Layer 2 of a small transformer language model trained on English Wikipedia (10 layers, counted from 0, width 64).
A neuron's activation on a vector x is GELU(weights . x + bias), where the dot is the dot product.

Input weights of the MLP neurons that the questions are about. A number n stands for n times 0.013.
n6 (bias 0.006): -75 -13 -7 20 11 -20 -60 53 14 -23 -53 -26 46 -48 -32 -4 50 1 -36 -21 13 -3 11 62 11 15 -7 11 25 -17 45 28 4 42 -14 -27 -82 34 87 10 -39 6 -22 20 16 -45 -3 23 58 -23 -12 18 17 -7 -6 -2 -38 40 -26 -36 22 25 -5 23
n9 (bias -0.069): -21 13 -6 -44 20 4 -5 8 -23 1 -50 -87 14 -5 -38 71 -21 9 -39 -24 -5 17 37 -9 -15 -7 5 -17 5 -62 -5 -27 -26 52 25 -14 28 15 22 30 -36 -16 66 -43 65 -40 -41 60 8 27 -21 17 24 -10 33 29 -28 -11 17 -68 65 -3 22 12
n10 (bias -0.005): -65 -31 33 -12 6 26 30 22 26 21 52 4 20 4 25 15 -55 20 41 7 -17 26 -6 43 -25 43 -22 40 -36 38 26 35 -21 -58 1 -37 20 -26 -73 -7 27 -5 38 7 -11 -41 64 -6 -83 4 -9 3 1 2 -26 18 -9 -4 4 -63 5 -10 -7 18
n21 (bias -0.052): 36 13 5 -8 11 7 33 -30 -20 -17 31 -69 22 60 18 3 -14 36 -27 3 68 38 16 -13 17 20 29 2 8 -48 -8 -42 -93 19 10 16 -4 -23 2 36 -24 -3 35 -11 2 -28 -2 20 -19 -3 -21 22 -13 -11 23 -5 -11 -15 -69 -23 12 16 -22 -51
n46 (bias -0.027): -20 11 -9 25 -29 32 -51 -23 10 1 -46 -25 0 -32 22 -1 14 -20 -41 -27 -7 13 -43 -56 72 -22 73 -38 36 6 -6 -44 55 16 32 37 -15 34 -56 50 13 23 50 3 -32 -4 4 43 -7 -18 -64 46 -3 61 -18 57 -29 13 -35 2 21 -19 -5 -9
n48 (bias -0.037): 32 9 42 -6 10 -25 5 61 46 -7 -20 -2 -43 26 -7 -3 -46 8 2 3 -9 -3 -21 -33 5 8 54 11 38 11 -12 -22 -48 2 -22 -19 32 -53 21 -2 -13 0 1 -38 -63 21 19 5 36 47 40 -6 -22 28 -1 -18 -15 26 -36 13 -23 -31 -16 26
n49 (bias -0.023): -2 -9 -3 51 -1 22 6 55 48 74 -76 11 -40 15 -35 -56 -3 -25 -47 34 25 -22 -14 30 12 -33 -24 7 -20 -3 18 4 24 -22 12 38 18 -4 -19 -15 -19 6 11 -11 -3 5 -11 13 -8 3 3 40 61 -17 -16 34 23 -60 -16 -53 51 4 9 -54
n54 (bias -0.101): 33 -58 -18 19 -32 -8 32 35 -92 6 20 24 -8 -17 -82 18 -17 53 -32 34 19 -7 -4 -3 -3 -14 -66 -48 -29 -8 2 -36 11 26 40 37 29 11 -26 5 -17 -17 -8 -36 41 -26 -7 23 17 -1 1 6 34 15 -24 15 -25 5 40 -78 6 73 61 29
n73 (bias -0.070): 1 9 3 17 -14 -19 -36 6 -69 72 -28 -23 -12 -8 -22 -43 13 9 -18 35 26 -50 37 29 35 5 29 -21 -4 -34 -14 -48 84 49 -49 28 -26 20 59 65 -14 -23 -12 39 -37 16 4 11 -23 -14 -56 3 70 -51 -27 15 -38 13 28 -4 -12 39 -20 -13
n86 (bias -0.056): -5 21 36 -43 -13 -9 -21 -3 -46 5 -78 -44 49 -22 -55 -26 17 11 -5 14 5 40 0 37 -18 -46 12 45 58 -20 -49 6 -2 49 15 -14 -4 54 -27 -3 -70 34 16 21 20 10 8 24 -55 -48 2 12 5 16 22 -19 -22 -15 44 9 18 34 -14 27
n94 (bias -0.070): 29 4 6 42 -32 -38 18 -82 39 -58 14 69 4 45 43 -23 0 -43 -17 39 5 -6 -13 -13 -25 -8 5 -24 -21 45 5 -34 14 26 46 20 35 -15 54 -62 -33 4 -22 -23 -62 -27 -24 -30 -26 23 3 -13 28 10 10 7 -35 39 13 12 -40 22 10 -7
n97 (bias -0.100): -1 -28 -31 -13 -18 -83 26 8 8 0 28 -48 12 -20 -51 79 28 12 54 16 -15 -41 -41 -46 -33 -30 23 -19 59 -38 25 -4 70 -24 -2 6 -60 32 -7 -39 -4 46 10 87 -10 -2 -3 -7 -52 -6 7 15 34 -58 29 -25 -62 20 69 -9 12 29 22 -22
n109 (bias -0.038): -51 -9 -7 40 34 -35 11 6 10 -14 19 -24 -11 -4 -10 -43 -41 -41 -36 0 19 23 -19 -54 21 24 2 12 56 -21 19 -4 -26 4 -15 -3 4 44 -6 -64 -14 -24 62 -14 -37 -6 31 27 -15 75 57 54 32 -1 28 -1 32 -30 26 -23 11 -7 2 -63
n119 (bias -0.031): -36 -47 15 22 22 -34 -95 16 11 -27 50 3 -53 -5 -34 24 -29 -24 24 16 -20 17 -46 19 -38 -8 -35 -10 41 21 -5 0 2 20 15 -2 27 16 40 66 -32 41 57 26 53 -2 -16 -26 74 -11 -6 6 -9 -58 -58 -15 20 16 -35 -12 19 -22 -8 30
n126 (bias 0.059): 1 -42 2 -28 32 67 -28 47 2 53 -21 5 -29 6 -31 -19 22 -53 -24 0 -19 3 21 19 -12 -28 -8 4 -11 2 41 -10 67 -25 18 -33 -40 10 3 -42 9 -4 -19 -31 43 7 55 8 -23 -4 31 -20 9 -21 -4 22 -70 49 11 -68 17 12 1 6
n135 (bias -0.095): -12 -16 -51 -2 14 -49 -49 16 -65 -10 1 10 34 -27 31 21 -10 -39 29 18 23 35 -45 4 30 21 -54 82 -37 -23 10 2 -4 -6 19 -65 50 29 -9 -70 -20 3 30 37 19 -11 -5 51 -52 23 -9 10 -34 38 -25 -2 -32 36 57 11 -51 3 51 40
n137 (bias 0.033): 1 -29 27 -42 -20 0 -44 -4 30 -12 -12 26 26 57 2 2 -52 19 34 -26 27 -9 23 -74 -54 13 -15 48 -30 15 -7 25 11 -26 -10 -12 -2 -32 1 20 -2 -54 0 13 50 32 1 -20 3 -2 2 -19 5 10 -4 -28 8 34 -11 8 -36 36 57 9
n144 (bias 0.023): -28 -16 -21 -7 -59 -14 -15 19 -3 37 1 -24 -8 -45 -14 42 -35 -21 -29 3 -8 -36 31 25 -6 74 34 -29 72 -7 12 7 1 71 14 22 -16 31 -18 -12 -53 -2 12 -39 -7 13 57 2 25 41 -46 26 38 -33 -22 -4 -42 14 -8 23 1 7 3 28
n145 (bias 0.041): -32 0 -25 61 -8 -1 -23 5 16 23 -20 -13 34 14 22 21 16 -24 28 0 40 -29 -27 -73 -8 -8 -78 -3 -2 -38 8 4 17 23 18 -20 77 34 45 -20 -30 -31 9 -25 -19 -16 60 -18 21 -34 -17 -4 61 -35 5 47 -38 -53 -7 24 13 5 -20 47
n159 (bias 0.008): 12 6 -26 -3 3 0 28 -46 96 31 13 -19 26 0 -3 -19 -21 -14 11 -20 -10 -1 22 -21 9 -33 -6 43 55 -10 16 19 -1 -2 -4 -50 16 5 63 -30 -28 -17 -16 -25 10 38 16 1 10 35 23 -8 -7 8 -25 46 -21 11 -39 20 18 -83 12 28
n177 (bias -0.021): 59 1 2 -44 -55 -37 50 2 -9 7 13 -1 -40 -28 -25 -38 -5 -15 53 18 4 -9 3 -50 5 17 -18 -20 16 -33 -5 39 9 8 17 -19 -16 24 28 -22 -14 5 -14 -20 -56 1 91 -47 -6 7 43 -37 42 -8 1 6 -11 35 31 -1 48 -37 68 41
n182 (bias -0.002): -15 -18 23 12 -2 63 0 23 -54 2 7 -3 8 -6 -19 -17 26 -35 11 39 32 6 0 -22 -51 10 -20 6 16 29 28 50 -43 -48 -26 7 -18 40 35 12 10 -13 21 36 27 -38 -26 -27 -3 21 -37 10 14 11 38 -17 -17 -50 15 -22 -40 1 -29 -12
n183 (bias -0.006): -12 23 6 27 -18 -30 16 12 42 26 23 -55 32 45 32 9 -13 -19 -41 -10 -15 -88 -58 33 -25 -6 6 -20 57 -20 -17 -20 -28 9 -10 -40 5 -9 1 -22 1 41 53 -32 -39 33 22 67 17 20 61 48 -4 4 -13 43 -24 -50 -27 -39 4 -15 -2 27
n187 (bias -0.098): 10 -8 -46 -27 -21 54 5 -14 -25 -45 16 -6 75 20 29 50 8 -15 46 1 66 25 -2 -18 -8 33 -23 21 -23 -12 18 18 -49 -73 23 11 35 -40 44 -10 10 16 12 -49 38 18 1 -50 2 -13 -11 7 -6 -38 -20 13 -12 -4 4 -65 -37 -27 29 78
n193 (bias -0.089): 1 0 8 52 -56 16 -40 35 -36 -1 14 1 -29 -26 26 5 7 -20 15 53 -64 -10 -10 7 -45 -7 43 28 -15 7 46 30 -22 10 11 9 -19 19 25 -16 12 6 28 39 -51 54 4 54 21 25 -35 -18 14 -17 29 -22 -22 -18 -9 17 -30 -12 -20 -85
n194 (bias -0.077): 11 -23 14 25 -36 -20 -28 -54 -46 -10 -53 -11 -81 45 18 -1 46 -41 -67 62 21 64 23 -3 -18 -5 -10 16 -28 24 20 23 14 12 -24 -46 -19 8 76 49 4 -31 11 54 -54 -16 10 1 13 32 1 -58 37 24 -27 45 28 -40 35 -15 27 -14 43 -70
n218 (bias -0.046): 28 -45 59 83 -9 40 -59 5 -9 11 0 69 -24 -41 -45 64 -25 -23 -5 -2 65 -4 -13 -6 -28 -13 2 -14 25 -21 20 12 -24 -35 -18 10 63 9 10 12 29 -38 25 26 -35 4 -9 -6 -6 -35 -10 -40 14 -19 3 44 -17 -27 -81 -17 14 21 33 -69
n222 (bias -0.092): 44 35 -52 25 -24 -5 6 -6 2 26 41 23 5 -4 -13 69 13 25 -29 50 -17 1 26 -41 19 -33 -9 31 9 -19 -12 40 -23 -34 20 20 -10 -9 28 15 10 -7 -37 -48 60 -59 62 34 33 -32 69 -46 -19 -33 -20 24 -80 -49 -24 -7 -73 61 -18 -31
n223 (bias 0.041): -2 -37 -13 25 -6 13 -16 24 18 63 6 -7 -22 -19 7 39 -8 -5 3 7 -31 -23 41 38 -55 19 13 -13 47 6 35 -93 -14 63 -22 17 31 -11 12 -24 -34 -46 3 5 11 11 28 -27 11 30 -27 10 35 -51 1 -8 -21 22 17 -10 -26 -46 -2 -22
n226 (bias -0.080): -27 -47 -15 19 4 -30 14 17 -15 -2 -57 8 -88 46 -66 -15 63 -18 30 -25 5 -7 -13 36 -56 -32 13 44 -27 27 11 33 68 -23 -45 -3 -22 2 -11 49 -24 19 -17 70 21 20 76 -10 23 16 -15 -1 -10 3 0 -19 43 -6 56 -59 68 -25 1 -26
n231 (bias -0.076): -12 10 12 -42 43 20 -9 -28 3 -38 22 -40 -36 36 -37 25 -21 88 -17 -74 -44 -21 -1 35 -42 44 20 -9 9 4 2 -11 -36 -17 -21 43 -32 53 46 22 -2 -25 18 -16 -33 -12 -6 40 -1 35 -12 51 -2 65 7 2 -36 27 25 -57 -26 -28 32 12
n255 (bias 0.039): 4 -58 24 -15 -48 -79 36 28 18 41 31 54 6 1 7 -21 -4 -6 -34 -1 -40 -30 13 16 5 29 15 -12 44 27 -7 -8 -28 18 -19 3 -8 18 -24 2 -41 -12 60 -36 -9 2 0 -9 -23 72 75 23 57 -11 1 7 -8 -42 -28 -15 -27 -45 21 35

Each question shows a token from some text and the vector x that enters the MLP there. A number n stands for n times 0.033.

"ess": 18 -12 26 -1 18 18 14 7 10 -56 -23 -20 25 19 31 19 -18 20 43 -1 -8 -31 37 17 19 -10 -18 -38 4 3 -45 -7 5 -5 -11 23 -24 3 -5 1 20 1 -13 -7 8 3 -52 11 -13 17 4 -33 -6 -35 -10 -12 24 -9 -3 16 41 -12 -2 6
Which neuron lights up most? n9

"ong": 1 -6 7 2 17 20 8 17 -3 -19 -31 -12 24 11 54 28 -1 -1 18 7 -10 7 30 -5 28 4 -19 -43 -5 35 -45 9 17 -8 -20 19 -2 26 -5 -21 34 -6 -6 -18 22 7 -20 -4 -17 16 12 -32 -36 -17 -42 1 15 -21 -1 7 20 -24 -13 -5
The most active neuron and its activation: n187, at about 1.9

" W": -9 -10 8 12 16 26 45 11 -3 -9 -22 -4 15 -1 35 12 -18 9 17 8 -3 -12 26 30 11 10 -15 -85 0 52 -22 3 -15 -5 2 4 -8 29 -15 0 20 7 -59 -10 -3 -10 -23 27 -4 -9 12 -23 -28 -10 -15 -6 25 -4 8 33 13 -23 -12 -9
Which neuron lights up most? n10

"C": 4 9 8 32 32 8 9 -6 -6 -22 -39 3 17 4 25 9 -12 -13 35 -1 -14 -12 12 13 21 25 -1 -80 18 48 -24 8 -3 -8 -13 4 2 52 -31 -29 -5 -14 -27 0 5 -1 -1 12 1 0 15 -10 -16 -15 -8 -35 15 7 -2 41 14 -29 5 -27
Which neuron lights up most? n109

"ah": 8 9 13 26 30 16 2 5 -7 -24 -5 -17 11 15 39 3 -13 -16 24 0 -36 -18 31 1 38 -14 -6 -14 -13 21 -38 -3 -5 -30 -7 10 -14 48 -13 -6 45 -10 -23 -10 42 -11 -5 -2 -11 -2 8 -29 -36 -13 -11 -34 16 -12 -1 36 38 -15 13 -5
Which neuron lights up most? n222

" Russ": -17 -17 19 15 33 38 17 7 19 -26 -19 -18 18 15 33 12 -15 -13 18 12 5 -29 18 25 31 -15 -15 -50 -1 29 -32 -24 6 2 -10 9 9 23 -23 -18 33 -11 -35 -9 13 -18 0 32 -14 11 -14 -19 -14 1 4 -23 30 -15 9 24 14 -33 -13 -4
The most active neuron and its activation: n10, at about 0.85

"om": 17 21 17 33 3 16 9 -16 -10 -16 -54 -16 36 4 15 -7 -14 -1 4 1 -15 -21 22 35 15 -9 -25 -30 -2 -1 -43 1 18 -12 -17 20 -23 29 -17 -12 -8 -12 -12 3 27 10 -44 37 0 3 6 -15 12 -14 -10 -24 29 -16 14 51 53 -17 -12 0
Which two neurons fire most, strongest first? n86, n49

" ": 1 -15 -5 22 10 28 9 16 3 -21 -25 -30 16 16 25 9 -16 -8 13 13 -3 -22 17 -10 25 11 -16 -55 14 21 -13 30 -6 29 -25 20 -2 26 -17 -13 23 -10 -35 -16 -3 -7 -25 34 -9 -9 22 -23 -33 -14 -34 -35 51 8 1 33 28 -8 3 -5
Which neuron lights up most? n109

"==\n": -6 -25 3 8 35 21 14 32 7 -20 -21 -32 35 2 48 8 -14 -15 8 0 5 -12 14 10 5 11 -16 -43 6 42 -36 9 -4 1 -15 3 10 34 -22 -12 1 -20 -35 -13 16 0 7 34 -25 8 3 -37 -21 -16 -19 -15 -1 10 -4 45 16 -10 12 0
Which neuron lights up most? n10

"2": 4 -8 -11 12 11 27 3 25 11 -24 -36 7 13 21 35 18 0 2 16 -3 -8 -20 29 24 19 12 -22 -44 18 7 -35 27 -12 -6 -14 14 -9 41 -11 -19 10 -27 -44 -15 5 -24 -9 18 -13 21 5 -22 -28 -31 -17 -19 41 12 -4 47 18 -27 10 -5
Which neuron lights up most? n144

" A": -23 -1 -2 19 19 11 18 24 -12 -18 -13 -3 12 1 56 13 -11 -14 20 14 -19 -4 17 12 19 -1 1 -73 16 44 -23 16 -13 9 -4 28 -13 29 -17 -27 14 -2 -30 -11 20 0 -27 13 -4 4 5 -13 -19 -32 -12 -27 30 -19 6 13 18 -12 3 -30
The most active neuron and its activation: n193, at about 1.1

" t": -15 -4 18 17 31 8 36 17 -15 -25 -7 -2 2 26 28 2 -2 2 33 0 6 -8 15 -2 22 7 -23 -82 -14 52 -8 29 -6 7 -29 9 -4 5 -15 -11 26 -25 -21 -20 13 7 -31 41 -3 -2 2 -4 -14 -8 -40 -4 20 -8 -4 19 10 -18 -19 -16
Which neuron lights up most? n10

".": -13 -10 -6 34 29 26 17 14 14 -18 -18 -36 25 0 32 21 -12 -15 15 -20 -5 -23 20 6 13 4 -23 -45 5 43 -26 6 5 -1 -12 22 -2 37 -4 -3 3 -9 -36 -5 17 -14 -27 35 -25 9 35 -44 -35 -19 -14 -5 23 6 -5 26 8 9 -7 -6
Which neuron lights up most? n222

" to": -10 -30 8 5 9 30 5 48 -7 -20 -7 -30 3 13 40 1 2 18 13 -23 6 -18 25 7 21 1 -16 -55 -8 45 -47 14 -6 1 -23 10 -18 36 -19 -13 -1 -10 -13 -15 12 2 -27 36 -11 6 19 -21 -18 -10 -6 -4 20 -5 13 33 24 -13 13 -9
Which two neurons fire most, strongest first? n231, n255

"ath": 24 1 16 26 28 14 25 15 -9 -35 -40 -23 3 17 31 7 0 -13 33 18 -23 7 20 9 9 -33 -27 -22 -2 25 -33 5 3 1 -15 23 -38 34 -17 -13 26 -7 -20 -4 22 -9 -20 14 -24 -7 36 -2 -22 -21 -18 -15 2 -26 5 48 22 -21 3 -7
Which neuron lights up most? n86

" King": 7 -8 -3 22 18 28 26 40 -5 -21 1 -11 14 14 57 12 -15 -17 18 7 5 -8 23 3 2 -23 -19 -63 -7 20 -38 9 -2 -7 -18 5 -5 37 1 -14 31 -5 -20 -19 23 -18 4 21 -8 9 7 -24 -21 -21 -7 -22 8 -21 -2 20 34 -27 -12 6
The most active neuron and its activation: n145, at about 1.3

"ud": 29 4 12 39 31 28 -1 13 -9 -22 1 -18 24 13 17 -2 9 20 0 8 3 -15 35 7 0 -5 -31 -52 -4 31 -47 -9 8 8 -18 1 -7 12 -24 -7 28 2 -16 -20 19 -9 -36 12 5 19 3 -34 -38 -26 -24 -22 23 -13 0 38 33 -13 6 -21
Which two neurons fire most, strongest first? n21, n54

"land": 1 -15 0 11 22 22 10 8 4 -28 -23 3 10 16 44 15 -27 -9 6 -7 10 -24 17 -1 31 -7 -3 -60 5 20 -49 1 12 7 -4 16 -8 28 -9 -21 20 -16 -14 -4 42 -13 2 8 -13 12 7 -13 -7 -21 -40 -16 24 -27 2 36 21 -30 3 31
Which neuron lights up most? n145

" K": -12 -2 1 35 38 15 35 11 -22 -10 -8 -8 9 10 28 17 -3 -11 4 24 -16 -26 8 16 21 13 -8 -68 7 49 -33 -4 -6 -1 -20 -4 -12 25 -19 -27 31 6 -34 -15 19 6 -1 17 -9 -10 6 -18 -30 -17 -14 -17 24 -5 9 28 36 -30 2 -12
Which neuron lights up most? n183

"et": 5 -12 27 7 37 11 -6 21 -20 -39 -5 -8 -6 11 25 16 6 2 12 -6 -1 -12 35 20 25 -16 9 -32 29 26 -10 4 28 -10 -28 30 -21 22 -27 -18 15 -1 -19 -7 -6 -12 -25 26 -13 -18 14 -3 -50 -52 -32 -1 -7 -24 17 32 42 -8 -1 -4
Which neuron lights up most? n97

" Tra": -15 -11 11 10 38 11 26 20 -26 -4 -21 -13 1 7 35 23 -2 -24 7 12 -2 -2 13 39 17 -3 -22 -76 -5 13 -26 0 -8 2 -15 11 -26 22 -4 -13 21 23 -28 -7 5 -15 -10 24 -3 11 17 -29 1 -34 -9 -15 33 -28 12 53 13 8 -25 -12
Which three neurons fire most, strongest first? n73, n182, n194

"–": 13 -1 -13 14 18 14 11 11 3 12 -28 -31 17 6 36 9 -17 -12 23 -4 -16 -5 26 -10 11 12 -16 -59 10 24 -17 33 4 1 -14 11 -13 41 -19 -18 33 -1 -39 -8 -3 -15 -17 32 -10 1 29 -20 -27 -63 -28 -21 10 26 8 45 13 -5 1 -1
The most active neuron and its activation: n97, at about 1.2

":": -4 -19 4 38 0 28 4 33 -22 -13 -24 -6 7 -6 54 22 -2 -11 16 -8 -16 -24 28 3 7 18 -12 -39 -20 44 -41 11 -8 -10 -19 12 11 20 -21 -8 -3 -15 -23 2 4 -9 -27 40 -13 11 34 -36 -22 -10 -18 -16 25 12 -8 21 10 3 5 16
Which two neurons fire most, strongest first? n135, n10

"it": 7 -16 23 2 15 37 17 30 13 -39 -35 -3 36 6 30 15 -4 -12 20 -3 -4 -17 33 12 35 2 9 -34 -4 0 -36 2 7 6 0 31 -20 23 -14 -31 -10 -11 -17 0 21 -3 -28 22 -11 -10 24 -32 -19 -37 -41 -12 14 -22 3 30 29 -14 -14 -1
Which neuron lights up most? n86

" time": 16 -11 13 19 18 11 13 32 19 -34 -20 -17 20 20 46 10 -6 0 26 -34 -3 -30 16 19 -17 1 -28 -27 7 17 -39 10 5 0 -7 11 -22 35 -20 -13 18 -27 -19 -31 2 -15 -7 6 3 -2 33 -33 5 -7 -19 -21 7 -11 9 48 29 -12 4 4
Which three neurons fire most, strongest first? n145, n183, n137

"ank": 38 8 -1 29 5 25 7 5 8 -18 -29 -16 14 14 51 2 -12 -7 15 5 -9 -30 34 6 21 -2 -6 -47 1 48 -48 -3 19 0 -16 8 -5 40 -4 -13 3 -11 -11 -20 15 -11 -16 -2 4 -6 15 -34 -18 -24 -32 -11 25 -17 -2 37 21 -20 2 -8
Which neuron lights up most? n94

"9": 2 -2 -13 18 10 28 14 6 6 -19 -27 -18 23 17 38 33 -4 8 4 -4 0 -11 32 24 8 3 -21 -45 11 6 -21 5 -3 -8 -16 22 -20 23 -18 -17 8 -29 -32 -14 6 -19 -3 21 -28 23 18 -12 -29 -30 -18 -34 49 8 -2 55 21 -21 14 -12
Which two neurons fire most, strongest first? n223, n144

" October": 7 -1 3 21 2 30 26 25 -11 -22 -9 -15 5 10 39 4 -12 11 20 -7 -12 -24 52 27 33 -2 -17 -33 37 38 -29 -8 6 -10 -4 -13 -2 14 -16 -37 40 -6 -39 -3 0 -47 -9 27 -10 2 16 -34 -18 -12 -43 -15 -3 5 -2 26 24 -8 -5 1
Which two neurons fire most, strongest first? n10, n222

";": 10 -20 -6 33 0 12 1 41 -8 -20 -28 -22 3 -1 47 6 -10 -1 -3 -21 -13 -5 42 1 0 39 -6 -43 -7 49 -39 17 -2 -13 -15 29 1 20 -10 -11 11 -16 -28 -9 15 1 -16 24 -12 -5 26 -21 -25 -11 -16 -27 30 -1 -10 28 15 8 4 12
Which two neurons fire most, strongest first? n137, n144

"ill": -6 -5 23 8 25 36 3 17 0 -34 -39 -25 26 27 30 14 -8 13 8 -4 -16 -21 24 38 20 -12 -5 -48 2 30 -45 5 11 -15 -28 1 -22 16 -4 -14 -5 -10 -13 8 32 -19 -8 16 -9 -4 24 -22 2 -26 -15 -19 9 0 -2 28 35 -29 -2 4
The most active neuron and its activation: n6, at about 1.8

"==": 13 -11 3 12 27 10 -18 29 -10 -33 -21 -15 -5 5 43 14 -23 11 31 6 12 -27 31 8 -15 9 -14 -71 18 35 -17 -1 4 4 -29 23 4 39 -13 5 24 -19 -19 11 7 3 -18 29 -22 18 4 -35 -10 -24 -28 -9 17 -3 -13 24 4 -20 18 -14
Which neuron lights up most? n218

" Japan": -4 -4 -4 10 28 21 7 4 23 -22 -20 -8 4 8 34 25 -15 -11 8 7 -17 -11 13 27 32 7 -5 -69 4 22 -37 -12 -2 -14 -17 20 29 41 -18 -18 38 -2 -21 -21 32 -9 1 21 5 -6 0 -37 -18 -19 -24 -23 23 -23 -13 26 42 -13 -3 4
Which two neurons fire most, strongest first? n119, n46

"ain": 6 -18 9 2 28 28 -4 10 14 -26 -31 -4 30 9 54 6 -8 1 13 4 -1 -33 36 4 10 -7 -12 -32 -3 22 -27 2 14 5 -2 8 -27 23 -5 -14 6 1 7 -5 16 -17 -21 5 -2 13 20 -22 -25 -20 -37 -37 25 -37 5 31 22 -30 -5 33
Which neuron lights up most? n255

"ation": -2 1 13 16 23 0 25 31 19 -46 -16 -12 3 10 54 16 -4 1 17 -20 -4 -21 6 3 15 6 -24 -45 25 17 -42 0 6 13 -20 13 -8 22 -20 -25 5 -22 -10 -15 23 -11 -14 17 1 1 21 -20 -16 -16 -30 -12 25 -25 -2 47 33 -20 -12 14
Which three neurons fire most, strongest first? n183, n145, n255

"us": 20 -15 11 11 29 23 3 -10 13 -30 -24 -5 14 1 45 -11 0 -7 38 -5 3 -24 5 -3 30 2 -14 -33 19 18 -47 15 14 -14 6 19 -38 25 -27 -6 14 -9 -25 -7 4 -10 -25 27 -18 15 23 -39 -21 -8 -12 -18 33 -18 -11 29 46 -15 -6 14
Which three neurons fire most, strongest first? n46, n159, n177

" ret": 23 11 18 0 28 13 26 5 -17 -5 -5 16 -2 17 27 -14 13 -23 18 3 10 -20 13 20 29 -29 -37 -66 6 50 -18 -1 -1 2 -30 11 -12 17 -5 -19 13 -24 -34 -14 9 23 -9 26 -14 -13 2 -28 -5 -22 -30 -9 20 24 21 29 24 -7 -32 -11
Which neuron lights up most? n73

"in": -3 -14 5 6 22 13 7 18 -5 -36 -12 -34 37 12 52 22 -13 0 14 -5 -11 -4 21 11 26 -5 -7 -41 12 5 -39 8 2 -1 2 21 -23 13 -8 -14 5 -22 -19 -9 21 -22 -31 28 -6 11 -16 -11 -31 -13 -10 -17 20 -22 2 27 69 -20 -3 17
The most active neuron and its activation: n9, at about 3.8

")": 2 -4 -18 23 17 3 1 31 3 -23 -44 -10 3 19 43 8 -22 13 14 0 1 -14 20 11 23 16 -1 -66 0 40 -39 15 7 6 -11 2 -2 13 -17 -21 15 -26 -40 -15 14 -1 -1 11 -19 12 21 -40 5 -12 -11 -33 26 -3 3 36 16 8 -7 17
Which three neurons fire most, strongest first? n48, n144, n137

"es": 14 4 22 11 28 12 12 14 8 -29 -16 -31 6 17 36 4 -5 -9 14 -14 -2 -10 15 13 17 8 -11 -29 15 4 -70 7 0 -8 -4 24 -26 25 -19 -14 22 -32 -27 1 18 -22 -32 22 -11 4 16 -34 -20 9 -17 -7 39 -19 16 27 28 -17 8 -3
Which neuron lights up most? n231

" g": -10 10 13 6 44 27 39 10 -13 -3 -20 2 22 13 32 7 -4 -4 26 -11 3 -20 1 -8 13 -6 -39 -79 -18 41 -10 2 -4 15 -18 2 -22 15 -15 -33 5 -18 -11 -23 21 14 -2 26 -26 -4 20 -18 -25 -2 -7 -11 14 16 8 11 35 -11 -10 -2
The most active neuron and its activation: n126, at about 1.7